Layer 3 of a small transformer language model trained on English Wikipedia (15 layers, counted from 0, width 64).
A neuron's activation on a vector x is GELU(weights . x + bias), where the dot is the dot product.

Input weights of the MLP neurons that the questions are about. A number n stands for n times 0.0087.
n11 (bias -0.135): 31 -12 -19 16 22 41 5 -1 10 -32 -24 19 8 -21 37 33 1 8 34 26 33 -16 23 27 -10 -49 -2 11 -35 1 4 -37 -1 -1 6 -24 -6 -5 19 2 -3 1 60 -9 19 -3 -2 1 -9 -40 -49 -8 -4 -14 8 4 36 8 -5 -9 -5 25 13 -13
n15 (bias -0.007): -7 -31 -14 19 -21 18 -1 -7 -4 -8 -6 -32 -3 -9 16 -19 17 -7 -2 -6 9 1 14 1 -25 -19 13 24 20 14 56 -18 -1 31 28 -8 -9 -20 14 7 -18 -40 -4 25 -17 18 -48 14 4 0 -25 14 -2 -28 -9 38 -10 15 17 26 9 27 12 -38
n48 (bias -0.074): 7 -1 19 -94 3 -33 4 28 3 5 -3 15 -19 18 1 -10 24 -3 -2 -1 -16 -13 -23 5 -16 -28 -52 -16 -3 -22 -21 9 14 -12 30 -2 3 19 2 15 -6 -22 -27 4 -2 35 37 -31 5 6 21 7 -17 -10 2 21 -7 11 13 -28 -22 17 23 31
n54 (bias -0.028): -1 14 -6 35 -16 -25 41 2 -10 14 12 -19 -21 9 19 16 6 -6 0 -19 7 16 -9 34 1 17 16 9 -6 50 43 17 5 19 13 -22 11 -19 6 -3 -16 -26 -6 36 20 -9 -32 9 -15 37 41 -3 -25 -26 4 10 -6 -10 -19 12 37 1 -17 -9
n65 (bias -0.118): 14 21 -27 10 22 0 9 27 -24 34 12 3 -66 -4 69 3 12 -4 18 16 -3 29 -38 -15 -2 28 19 20 -13 11 6 -29 6 -36 -11 15 -18 18 12 31 27 19 24 34 -15 -26 19 15 9 -37 -13 32 -19 -13 7 -1 -17 -7 -13 -26 3 -17 10 -14
n67 (bias -0.030): 32 15 9 18 -14 -10 -17 -10 6 -28 39 28 -10 19 -19 -14 -9 9 2 14 19 -9 8 -30 -3 -26 -7 23 -12 -25 -15 -22 -24 3 27 -39 17 -29 25 0 17 -25 38 -11 19 -5 3 8 11 -5 56 -23 -16 35 14 -3 -27 32 -20 14 32 19 -12 -3
n69 (bias 0.036): -7 -8 13 -2 9 36 8 8 16 39 -5 30 -8 22 9 22 28 -4 13 9 2 4 31 12 -40 -20 -40 -8 19 -44 -20 -9 -14 12 23 -9 15 -15 -21 -7 -25 -7 -5 4 -8 4 -11 17 -12 -4 -6 18 -18 15 8 -8 -4 10 37 -11 -32 -13 -7 -19
n70 (bias -0.053): -9 -21 -39 16 -21 29 19 -32 -10 -9 3 21 -16 4 -28 31 47 12 12 16 8 -5 -21 4 -4 30 6 3 -7 1 34 -21 -13 48 -18 -5 -22 -15 -4 -25 1 40 -3 17 34 3 -25 13 -70 0 11 -30 -24 -19 43 35 -17 41 -7 1 6 -1 5 8
n72 (bias -0.044): 7 13 3 -9 33 -12 12 0 -26 44 11 -7 35 -60 26 -14 -7 9 4 35 0 22 11 -21 -18 37 11 5 -12 -7 -15 5 -11 4 -1 5 27 -20 -19 7 22 -24 -2 12 19 -30 0 19 -2 6 5 -29 -20 22 -7 25 -8 27 9 -27 -16 -44 7 -12
n80 (bias -0.050): -13 -18 22 10 4 4 17 -6 17 19 18 8 53 -9 -7 -6 7 -19 -8 -13 -23 -21 -13 -23 32 -7 -16 -17 21 18 -14 -10 8 31 -29 10 21 -5 31 4 24 -12 6 17 20 2 -9 13 -2 -12 33 13 -16 -10 -18 -28 7 -16 -1 1 11 -33 17 -10
n91 (bias -0.026): -22 -11 3 9 -5 49 23 -13 -15 -22 -6 1 32 -15 0 28 -3 -14 24 23 0 -9 13 -12 9 -12 -5 -21 34 -19 -38 -6 -18 19 -21 -22 -7 -26 18 9 -10 -15 -5 -18 -2 -10 -10 20 -15 -2 -37 -23 33 -31 -2 22 -27 5 13 2 8 -8 -3 8
n102 (bias -0.036): 15 8 8 1 1 -37 22 -1 -29 8 -39 6 -8 -16 17 -11 40 26 -2 -1 -7 12 10 -30 23 11 40 -3 12 13 -16 17 -2 -34 1 -15 40 -11 -3 0 12 2 -2 -6 24 -23 20 -3 -18 -4 -6 39 -7 -32 -2 -3 6 1 -44 -48 -1 -19 -6 33
n110 (bias -0.054): -24 7 -9 -11 20 -1 -16 -1 -26 23 4 -7 28 -7 -6 -24 -28 -10 18 14 -1 -3 29 -14 -7 -42 14 3 -14 -33 17 -5 -7 -45 20 -24 -11 0 5 19 11 -23 13 0 -5 16 -2 -2 -12 -24 21 38 17 39 4 25 -32 -20 -1 -25 11 22 -11 1
n116 (bias -0.087): 6 -12 10 6 44 -29 34 -8 -27 15 2 0 24 -19 33 42 -3 -12 33 -13 6 -15 -9 20 14 -19 13 -46 15 26 52 -17 18 12 2 -23 25 -21 -17 20 15 7 35 18 -33 9 14 19 -4 10 -16 14 7 -9 16 -4 32 4 15 -6 5 -51 -22 6
n128 (bias -0.007): -13 35 -12 4 6 2 6 14 -13 -3 23 39 27 -3 -3 29 -13 27 -19 -7 3 -62 -14 25 26 16 -20 -30 21 12 -27 -25 -7 5 10 7 -2 8 8 -18 -14 -5 10 -2 -5 -13 28 7 0 18 21 0 -7 3 4 -7 8 22 10 51 20 -24 17 29
n133 (bias -0.145): 4 -16 -22 18 -26 2 -14 3 2 24 46 8 12 15 -33 14 -11 16 21 2 28 22 -9 -11 6 -20 3 22 -30 19 -31 0 -22 34 -33 -38 -9 -15 -7 -16 -14 -7 6 4 35 -11 -12 26 -18 8 -18 -36 -8 4 1 5 26 23 16 11 14 15 1 7
n135 (bias 0.016): 13 -13 -15 -49 -22 24 -2 -29 6 -6 16 -20 -3 12 -30 -5 -25 8 -8 -5 6 17 43 15 -10 -10 -3 14 3 -8 13 -7 9 16 -2 -35 -8 0 -7 -22 -9 -4 -3 -4 -38 -15 19 5 13 4 -17 21 -53 3 -9 2 -6 -46 -6 15 -17 7 23 44
n139 (bias -0.159): 7 -9 -11 -51 -22 32 40 -16 15 -4 45 -26 -25 1 -7 23 52 18 15 16 9 11 -12 7 -7 -35 -52 -38 -48 13 12 24 -25 9 -31 6 7 0 -13 -2 -4 -13 28 -9 -2 25 -7 -22 -30 0 5 11 -54 3 36 -2 24 -36 -38 -10 27 0 16 -15
n154 (bias 0.014): 11 10 -5 -25 -22 -2 -14 -2 40 -15 6 4 10 14 14 -13 21 16 33 -19 -14 -28 8 -19 12 -12 18 9 15 -25 -10 22 -8 -2 19 -20 -30 25 7 -7 -1 -35 17 -1 -10 17 1 -10 -7 12 -5 8 22 20 1 -1 -7 -27 8 -4 14 8 -13 31
n164 (bias -0.044): 15 -24 -10 -30 14 -3 2 -37 22 -19 12 16 -19 -2 5 11 5 12 28 -10 13 10 -28 30 9 16 15 -2 10 -6 11 11 -15 -25 54 6 29 13 -33 25 -6 10 -8 -17 27 17 9 16 -9 12 12 -36 -20 10 29 12 37 -38 17 -13 5 12 -27 4
n167 (bias 0.026): 2 27 0 -6 8 27 9 -40 13 21 -5 26 22 6 -6 24 5 -6 40 0 -14 -8 8 -18 -6 6 -8 -11 -3 -12 -47 -43 -56 -20 46 -4 -20 -32 15 -8 14 -15 -4 4 -11 -24 -3 1 -3 -8 2 34 18 -8 0 5 -11 3 1 34 -15 9 13 -7
n185 (bias -0.104): -7 -2 -7 7 -12 21 20 20 -13 19 22 -10 13 -10 -6 -11 5 -7 3 -1 28 -11 -7 26 -19 8 3 6 -9 33 -1 19 4 -36 -19 -25 -1 -8 -7 -32 -8 35 29 -21 -3 63 15 6 -63 -23 25 14 4 -3 -3 9 19 -5 17 -27 -8 -23 72 14
n197 (bias -0.029): 21 22 -30 0 -2 -27 -8 -1 13 11 -23 9 9 -9 11 9 10 8 32 -33 26 -1 12 28 -5 41 6 12 24 -24 -3 0 18 -8 5 32 37 4 6 -14 6 14 20 5 25 -3 29 0 28 37 -20 -21 -19 20 4 -30 -2 -18 -1 -21 0 -10 -21 0
n201 (bias -0.031): -2 0 -28 -26 -12 -10 -1 -10 24 -4 28 36 -2 -3 -6 -21 -29 -18 26 4 1 -28 34 1 18 -27 33 23 0 20 -22 -27 -17 -2 27 -29 -5 -3 -22 21 -8 5 17 -12 19 29 -17 1 12 10 -14 -30 8 8 3 25 -13 31 27 37 -2 18 -8 -9
n202 (bias 0.016): 28 13 -11 0 0 10 7 20 20 2 16 4 -20 12 3 22 -13 45 -15 -2 16 13 -7 -49 -25 4 12 6 1 -4 -1 15 -62 -6 -14 -15 -7 -28 -6 -22 4 3 25 7 -17 -26 28 9 32 -1 -2 -1 -9 -3 -11 5 -11 -10 -22 -15 -13 24 -9 20
n208 (bias -0.067): 25 -16 -51 11 15 0 9 -3 -16 -10 -12 11 -17 -11 -2 -19 0 14 -6 4 12 68 -12 23 4 12 8 -21 -21 6 42 -4 56 2 5 24 36 21 -21 -16 9 -30 -1 11 27 4 -14 0 9 11 5 -14 -25 0 36 17 33 -1 -1 3 29 -11 -11 -19
n221 (bias -0.009): -10 -10 -22 15 27 -22 18 18 -69 -39 -39 24 -10 -22 11 22 1 8 -3 7 3 15 0 26 -2 27 -8 -35 -4 -14 32 -4 21 36 43 -18 -13 -1 16 18 0 19 -6 37 -3 -3 -24 -19 -35 -40 -4 24 -29 10 -2 -40 7 -10 -6 1 22 -71 3 22
n223 (bias -0.143): -18 -32 11 11 -30 41 3 24 10 -17 -17 -11 -7 -11 -11 -2 22 -15 -17 7 51 4 7 -23 -17 31 -22 13 7 -25 -7 17 -9 14 -21 18 -5 20 -2 -24 54 23 -4 8 36 35 -14 -5 0 -58 24 40 -30 -17 40 -24 -6 -9 -61 10 -17 7 39 -7
n230 (bias -0.131): 6 5 -19 10 2 -6 12 8 -8 3 -10 -2 0 19 -2 4 -7 28 -13 6 -18 1 6 6 -35 0 0 -12 39 10 10 -26 -4 -23 7 -7 12 11 -21 14 5 -3 35 -9 11 1 41 14 -13 -14 5 13 19 -21 -28 -16 -33 -10 8 -27 -38 7 16 16
n233 (bias -0.059): 30 23 -20 14 6 20 31 -33 9 -6 -6 -13 24 -3 -2 23 -33 -9 -13 20 -24 0 -17 2 42 3 34 38 -3 27 41 -24 16 -13 1 -7 -30 11 43 21 11 21 29 21 40 -9 -8 -1 -20 -47 -8 -22 10 -30 12 4 2 5 -37 -27 -29 5 8 7
n243 (bias -0.127): -32 -17 6 -7 -13 -14 2 -7 -7 3 29 -8 -53 -1 8 -28 -3 -4 14 28 -9 11 -2 -14 -5 18 4 10 1 -31 -15 27 -17 18 4 3 -3 35 34 2 -6 19 -22 22 19 0 10 -28 29 -21 11 17 6 15 -3 -30 -34 -29 -6 -7 11 -11 37 41
n251 (bias 0.056): 1 -11 -9 -7 4 3 -29 -20 -44 -28 1 11 4 -28 -28 19 -3 9 -4 0 -23 -11 -4 -8 53 36 6 6 13 -40 21 -14 1 12 6 -5 22 -18 25 -15 0 -8 -33 -25 -6 -12 4 -2 15 19 -7 -4 -9 11 -1 -17 -53 -8 6 -9 -11 3 16 28

Each question shows a token from some text and the vector x that enters the MLP there. A number n stands for n times 0.044.

"on": 28 -9 12 31 4 -12 -7 -70 23 -32 -17 -5 7 -5 13 20 19 -5 -14 -10 -11 13 17 33 -3 28 -20 -33 14 -25 13 -4 8 -19 -36 -14 -50 -9 17 11 30 26 0 -1 -41 -22 21 -11 -6 48 -8 -21 9 36 -3 29 -6 38 -29 -12 -34 7 5 -9
The neuron with the highest activation: n70

"simil": 1 -10 31 35 -49 -23 -16 -17 33 -7 2 -16 11 20 -24 -37 -28 0 -12 23 -27 -22 -13 26 -36 -18 -4 -48 1 35 -9 -2 16 -14 -37 -5 8 -26 6 43 10 33 -30 -3 -47 11 -29 10 0 25 -10 23 22 -3 3 -11 29 13 -15 -23 20 -15 -20 5
The most active neuron and its activation: n116, at about 1.2

"197": 3 13 32 0 17 -44 -11 1 25 -9 -24 11 -7 14 12 -5 -6 -9 -19 48 3 -29 22 21 -17 -61 -3 0 4 -25 18 0 4 -21 -37 -5 -12 -5 14 -24 41 -4 -37 -40 -37 30 6 -13 -3 -14 10 14 4 46 -19 16 -8 34 2 -20 4 18 -46 -32
The neuron with the highest activation: n110

"Lat": -11 -39 37 0 0 -30 2 -24 29 -44 -48 -28 24 17 -17 -18 -1 -1 -11 35 -7 -15 7 6 20 -25 1 -2 4 11 -6 29 -17 -9 -49 5 -18 5 -32 20 -16 27 -26 1 -7 1 14 12 2 12 -7 -14 62 30 -13 5 40 32 1 16 37 0 -31 -14
The three highest activations, in order: n91, n201, n154

"k": -5 -21 46 -7 36 -2 -20 -23 19 1 -11 -8 -28 11 -4 -14 29 20 -35 19 -33 15 -14 23 -16 37 -18 -2 6 20 -35 7 24 -42 2 -2 -22 -11 -13 2 19 51 29 -21 -47 -26 16 30 32 20 5 29 8 12 -26 -23 -8 25 -30 -4 15 -22 16 -19
The neuron with the highest activation: n65

"and ": 24 16 31 8 47 -13 -20 -19 7 7 8 -17 5 1 -4 1 -1 -34 -8 8 -24 16 22 34 -22 -2 25 -16 13 39 -4 -2 -17 -28 3 14 -16 -9 24 -36 -44 26 -24 -36 -57 -1 -23 7 27 10 -26 -4 -32 50 -11 -27 21 6 -38 -23 -17 -16 -2 -6
The neuron with the highest activation: n135

"At ": 27 -5 32 8 14 -27 3 -18 18 -6 15 12 -3 11 -24 11 -3 -19 17 2 42 -10 -34 26 -32 15 19 -2 20 18 -16 0 34 -31 -26 9 -20 4 -5 -32 -31 17 19 -63 -14 -28 -50 26 35 33 4 25 -15 19 -9 38 20 5 2 17 -3 -11 6 -40
The neuron with the highest activation: n185

"as ": 12 38 11 0 27 -44 -48 -11 19 -12 16 21 -9 6 42 -20 -5 -15 -8 -6 -15 -8 -16 33 -37 4 40 -21 0 31 13 -24 0 -29 -30 32 -13 -5 2 -47 -29 -3 -21 -27 -7 -11 -1 -15 23 43 -18 -7 10 27 -55 8 19 -4 -3 0 11 -7 -8 -28
The neuron with the highest activation: n197

"the ": -5 16 53 13 18 -20 -27 -28 0 -4 -7 7 17 -9 4 -44 33 -48 -1 16 17 12 -4 34 -39 -1 24 -5 4 28 1 -23 -3 -17 -17 12 -24 0 -19 -17 -47 2 -10 -14 -39 -45 -34 0 16 -10 33 23 -15 41 -21 -17 17 10 -27 -26 9 26 8 -4
The most active neuron and its activation: n110, at about 0.77

"sol": -9 -6 62 18 -28 22 -6 -16 10 -10 -29 4 -17 -41 -6 -19 2 -7 5 37 -21 -18 5 -17 -7 17 -19 -20 -26 0 -2 38 -13 6 -28 -21 -25 5 8 26 21 28 -36 0 -23 -27 -19 -3 17 55 -5 15 12 29 -44 -7 43 10 -19 -5 35 28 -15 10
The neuron with the highest activation: n243

"cri": -3 -8 40 31 -16 -53 -16 -24 8 4 -7 28 -28 17 4 37 -4 -7 30 -9 -23 -7 4 -20 5 -8 -8 -24 -6 14 2 46 -11 9 -47 -24 -21 26 -9 32 -2 10 -54 0 -45 -2 -24 -18 -2 48 16 -15 14 32 -25 9 14 17 34 13 -4 9 -16 8
The most active neuron and its activation: n154, at about 1.1

"him ": -10 26 30 -11 20 -38 -26 -25 -3 -2 19 34 17 -7 34 -14 16 -10 -5 24 -30 5 10 24 -38 30 62 -4 3 27 16 -3 -2 -18 -48 -20 -11 0 -22 -19 -5 17 -14 -12 -24 -18 -53 7 25 5 -24 12 -25 12 -20 -42 20 24 -1 -3 -15 -19 -14 -27
The neuron with the highest activation: n72

": ": -8 0 42 16 -19 -5 -53 -34 34 -29 10 -9 -9 -2 9 -17 38 -30 7 32 -16 10 8 10 -6 6 11 -33 -20 39 10 -15 -1 -24 -22 9 -30 -8 2 -56 -10 11 -19 -24 6 -36 -10 -11 -20 -21 -4 17 -12 -6 -31 -21 -20 -9 -23 -16 -13 23 5 -62
The three highest activations, in order: n223, n139, n167

"\n": 14 13 12 -10 -23 -4 -46 -10 -13 -11 -14 2 3 13 15 -26 11 -12 -23 19 -15 -9 -50 39 23 6 -5 -2 9 4 -7 -17 23 6 -9 31 -24 12 16 -32 -54 43 -9 -23 -40 -24 5 -33 -22 22 6 48 -23 5 -33 -21 1 16 10 -9 -16 33 -8 -45
The neuron with the highest activation: n251

"He ": -20 23 39 -10 36 -18 -25 -10 -13 -3 3 30 2 -21 25 -10 15 4 15 44 -14 -1 8 39 -15 -5 31 -10 -6 38 0 6 -11 -7 -27 3 20 25 -17 -29 -41 29 -3 -24 -27 -15 -46 14 28 -9 -38 14 -29 -1 -17 -29 34 41 -8 12 -29 -26 -8 -19
The neuron with the highest activation: n116

"al": -1 -8 33 -3 23 -9 -44 -51 25 -57 -53 7 4 8 -5 -14 -17 14 -26 20 -44 16 17 24 -2 25 -11 4 -16 23 -11 25 16 -16 -30 26 -23 22 -9 -4 13 -12 18 8 -28 -9 12 4 -1 48 27 25 -11 53 11 4 19 18 -8 -1 13 0 4 14
The three highest activations, in order: n208, n135, n154

"– ": 15 -7 23 6 40 -25 -57 -2 31 -26 -12 -12 -16 -11 -6 19 29 -39 -13 12 -6 10 -1 17 1 -3 22 -19 4 12 27 -17 5 -29 -34 -20 -25 -3 -10 -39 -37 15 -30 3 -26 -19 -46 -8 -5 -26 7 -9 9 14 -32 -35 -11 9 -22 -39 -30 -18 -36 -22
The most active neuron and its activation: n221, at about 1

"anal": 6 -3 5 46 7 -28 0 -45 15 -4 -50 7 2 18 -19 -6 -11 -8 -6 26 -57 -26 8 32 -8 -6 -42 -18 -20 27 -6 4 29 -16 -32 -8 9 32 -17 36 11 19 -14 -9 -27 -7 -9 2 -37 1 -4 -18 23 49 25 2 7 6 -46 12 -5 3 -34 1
Which two neurons fire most, strongest first? n233, n116

"which ": -11 26 50 -5 2 -17 -22 -16 10 22 22 26 -11 -17 -2 -12 1 -34 -11 29 24 -17 -10 25 -20 4 -5 1 10 38 -19 -20 -13 -31 -5 29 -9 38 -4 -44 -59 -1 -11 -32 -25 7 -34 30 -28 31 -14 10 -6 54 -3 -25 23 -3 1 -1 -14 -3 15 -20
The neuron with the highest activation: n185

"n ": 3 8 58 -14 -22 -14 -6 -27 -4 -5 15 -2 20 -23 36 2 26 -12 -23 -4 -32 13 0 37 -28 18 45 0 28 8 -3 -23 -11 -18 -10 -11 -7 -16 -48 -30 -20 3 -15 -22 -43 -20 11 23 34 9 -3 8 14 24 -26 -30 2 34 -21 -19 -24 21 -31 -36
The most active neuron and its activation: n72, at about 1.2

"wh": 41 11 69 36 2 4 5 -8 -20 56 -16 -8 -21 0 -18 -14 -15 -6 -6 25 -13 16 -31 18 -8 8 -26 -17 23 46 -34 -29 5 -11 -31 -15 -10 15 -11 21 3 52 16 1 -3 -6 -36 5 -2 15 8 25 3 57 1 -10 17 11 -10 3 0 6 1 -24
The most active neuron and its activation: n65, at about 1.8

"L": 14 -30 29 1 14 -25 25 -39 37 2 -65 -4 -6 29 -10 -33 5 44 -10 35 -4 -22 23 13 -1 33 -13 -7 -5 -31 -13 10 15 -18 -23 -3 -7 -11 -2 -18 -26 40 -9 -1 -25 -16 5 29 40 -16 15 5 13 28 -19 -16 34 31 -33 7 10 21 -11 -7
The three highest activations, in order: n102, n202, n197

"does ": 12 12 51 6 -16 -52 -39 -9 9 1 -9 -7 2 29 20 -20 31 -2 17 32 -30 -36 7 27 -36 42 3 -36 11 35 5 -13 0 -41 -33 9 21 -10 -2 -15 -24 7 -14 -12 17 -4 -70 -6 9 12 1 10 -26 7 8 -1 10 16 -6 7 2 -5 -31 -6
The neuron with the highest activation: n54

"head ": -9 29 35 19 -19 -18 10 -21 2 11 24 20 -4 -7 29 -14 7 14 -24 -17 -21 14 -9 -13 -25 25 36 -3 -7 12 8 -16 18 -22 -13 11 -38 -38 -28 -14 -40 37 -27 -25 -34 -2 -39 10 57 19 -17 28 -20 23 -33 12 26 28 -27 13 4 -6 -22 -15
The neuron with the highest activation: n202

"ig": -22 -14 32 50 7 21 1 -41 -5 -44 -12 11 31 11 25 1 -16 32 13 24 -48 -21 20 42 21 25 37 -6 -15 1 -17 6 10 -5 7 18 -36 -2 30 24 16 0 -38 -23 -21 -11 24 -8 -3 24 -11 1 20 10 -13 4 36 34 -4 -3 42 14 7 -15
Which two neurons fire most, strongest first? n91, n128

"fil": -7 -48 23 47 -41 -3 1 7 43 -2 -14 5 2 -17 20 -10 -20 -16 -8 73 -46 -4 -25 -8 -2 5 -19 -45 -29 28 -1 35 -2 14 -24 -4 -40 11 -31 6 12 10 -5 -21 -16 6 5 -10 18 1 21 -9 19 15 -36 5 11 23 -19 -1 12 -2 -15 22
The three highest activations, in order: n243, n80, n91

"an": 28 -5 27 1 3 12 -43 -36 21 -29 -30 -17 1 33 4 -25 -2 21 -12 -8 0 7 -5 16 2 1 35 -14 22 12 3 -14 15 1 -36 0 -34 -18 -12 -2 38 26 -2 -19 -37 -22 19 35 35 53 16 6 33 38 -15 29 1 50 -6 -27 20 -10 -4 1
The three highest activations, in order: n202, n67, n154

"ems ": 15 36 51 9 -32 -24 -9 -36 19 -2 10 -1 23 8 30 -8 8 -11 -27 53 -43 -18 -6 35 -24 26 17 -8 6 17 6 -19 -9 -10 -20 6 4 -37 -38 -24 -5 -1 -57 -18 -30 23 -51 5 18 13 -14 -1 6 34 6 -21 -7 8 10 -8 5 -1 -9 -5
The neuron with the highest activation: n72

"on ": 24 6 31 1 3 -35 -32 -31 19 -34 25 5 -9 -8 14 23 20 -22 -4 -13 -6 15 -2 48 -54 13 7 -18 21 -25 16 0 6 -36 -31 9 -23 -12 -15 -22 -31 13 -32 -17 -43 -20 -33 16 18 27 3 20 -15 36 -37 -14 0 13 -33 -8 1 7 -12 -31
The three highest activations, in order: n197, n69, n135

"N": 16 10 45 23 16 0 46 -38 17 -22 -59 15 6 26 -23 -19 -7 20 -23 24 5 -6 20 3 -19 13 22 -30 -7 5 -14 -20 28 -6 -31 -3 -37 -1 5 3 18 45 9 -6 -13 -16 30 9 32 -50 -4 -20 17 33 -24 3 9 26 -34 -15 -15 -15 -13 2
The most active neuron and its activation: n233, at about 3

"his ": -32 17 28 3 26 -34 -56 -24 -4 12 23 33 8 -28 -11 -29 6 -7 0 24 -6 11 -12 34 -26 1 29 -5 10 24 11 -6 -17 -20 -25 -6 -13 -5 -21 -9 -40 9 -23 -8 -39 -34 -37 -8 36 20 3 11 -8 30 -25 -22 41 35 -11 -20 -16 19 -9 -28
The neuron with the highest activation: n72

"ö": 2 -39 40 -1 14 6 -19 -32 17 28 -7 9 -1 15 30 8 21 27 -16 37 -2 31 1 19 26 24 -13 -2 -49 10 -6 27 16 -29 -27 -29 -28 8 -24 46 0 24 4 -47 -14 -11 26 -8 25 8 2 27 48 -1 1 1 24 28 -10 17 8 26 -22 -23
Which two neurons fire most, strongest first? n65, n11

"= ": -32 -21 40 -50 -19 -15 -23 -29 10 0 -26 21 -7 23 14 -19 39 -16 -54 40 3 23 1 38 -2 1 -4 -21 -31 15 28 -24 6 -35 -12 10 13 -5 13 -38 -38 14 -35 -3 -19 -37 9 -7 -8 0 5 -4 -5 18 -24 -7 8 -8 -8 6 0 5 -26 -43
The most active neuron and its activation: n48, at about 1.1

"or": 20 -15 9 10 21 -13 -35 -45 24 -32 -48 -10 -21 40 15 25 -1 2 -11 10 -29 -19 2 13 -3 48 -2 -6 1 5 -1 36 -16 -13 -7 -6 3 -1 -5 7 19 5 -38 12 -66 -8 -1 -19 -3 61 35 3 13 37 12 11 32 9 4 6 5 22 17 -13
The neuron with the highest activation: n164

"aining ": -17 24 26 0 -24 -27 -25 -37 22 -6 38 2 18 -16 5 -10 12 -15 -22 11 1 -4 -5 55 -26 2 30 -9 21 16 -8 -21 6 -15 -9 18 -10 -22 -14 -39 -19 -1 -40 -54 -49 -29 -34 23 25 35 17 11 27 10 -21 0 20 26 -12 -14 -6 10 -21 -15
The three highest activations, in order: n128, n167, n15

"suf": 27 24 17 -1 -15 -7 -39 -24 17 35 10 7 -1 -21 -9 -4 -10 22 -13 11 12 12 14 -2 -21 6 -2 -44 7 37 -16 24 10 13 -45 -21 -57 48 -3 25 -3 34 -21 -20 30 -12 4 1 -9 43 19 20 -11 4 5 6 27 57 12 5 1 15 -40 5
The neuron with the highest activation: n133

"-": -8 23 46 -3 -12 17 -37 -62 26 -3 -13 -28 28 -7 -21 -8 22 -11 -20 17 1 5 7 30 -2 28 5 -38 0 35 10 -23 29 -7 10 -5 -16 -8 -18 -15 -7 18 -6 -21 -21 6 14 -7 45 -15 -3 34 10 43 -15 29 15 10 -26 -13 -3 63 -1 -13
The neuron with the highest activation: n135

"med": -21 -15 19 47 14 -35 -12 15 20 -14 -38 -1 -10 21 -8 -26 -2 -13 -28 34 -40 4 -1 4 5 -35 -22 -30 19 17 -44 23 14 -13 -19 -5 -23 -6 -25 19 0 -32 -1 -19 -56 -7 -8 8 -6 39 6 -34 -13 32 -9 14 8 40 -12 27 -25 -21 -21 -9
The neuron with the highest activation: n69

"com": -1 -13 52 19 -41 -44 -15 -65 14 -10 -8 -13 14 -14 24 4 -2 0 6 44 -51 -16 -8 -16 19 8 -13 -10 9 -1 -6 34 -10 -14 -25 21 -25 19 -7 25 -4 7 -29 -16 -31 13 -7 -30 -16 11 -4 15 6 34 -33 -33 15 4 22 -3 44 1 5 14
Which two neurons fire most, strongest first? n243, n154

"ine ": -13 15 15 5 -36 -16 -21 -45 -2 -27 11 -5 1 -25 23 -18 20 -31 -13 15 -2 12 -8 32 -21 19 33 -3 2 18 5 -19 0 0 15 18 -24 -14 -32 -43 -28 -4 -55 -25 -48 -19 3 11 40 4 0 11 0 24 -30 -6 29 50 -33 0 -19 26 -13 -13
The neuron with the highest activation: n15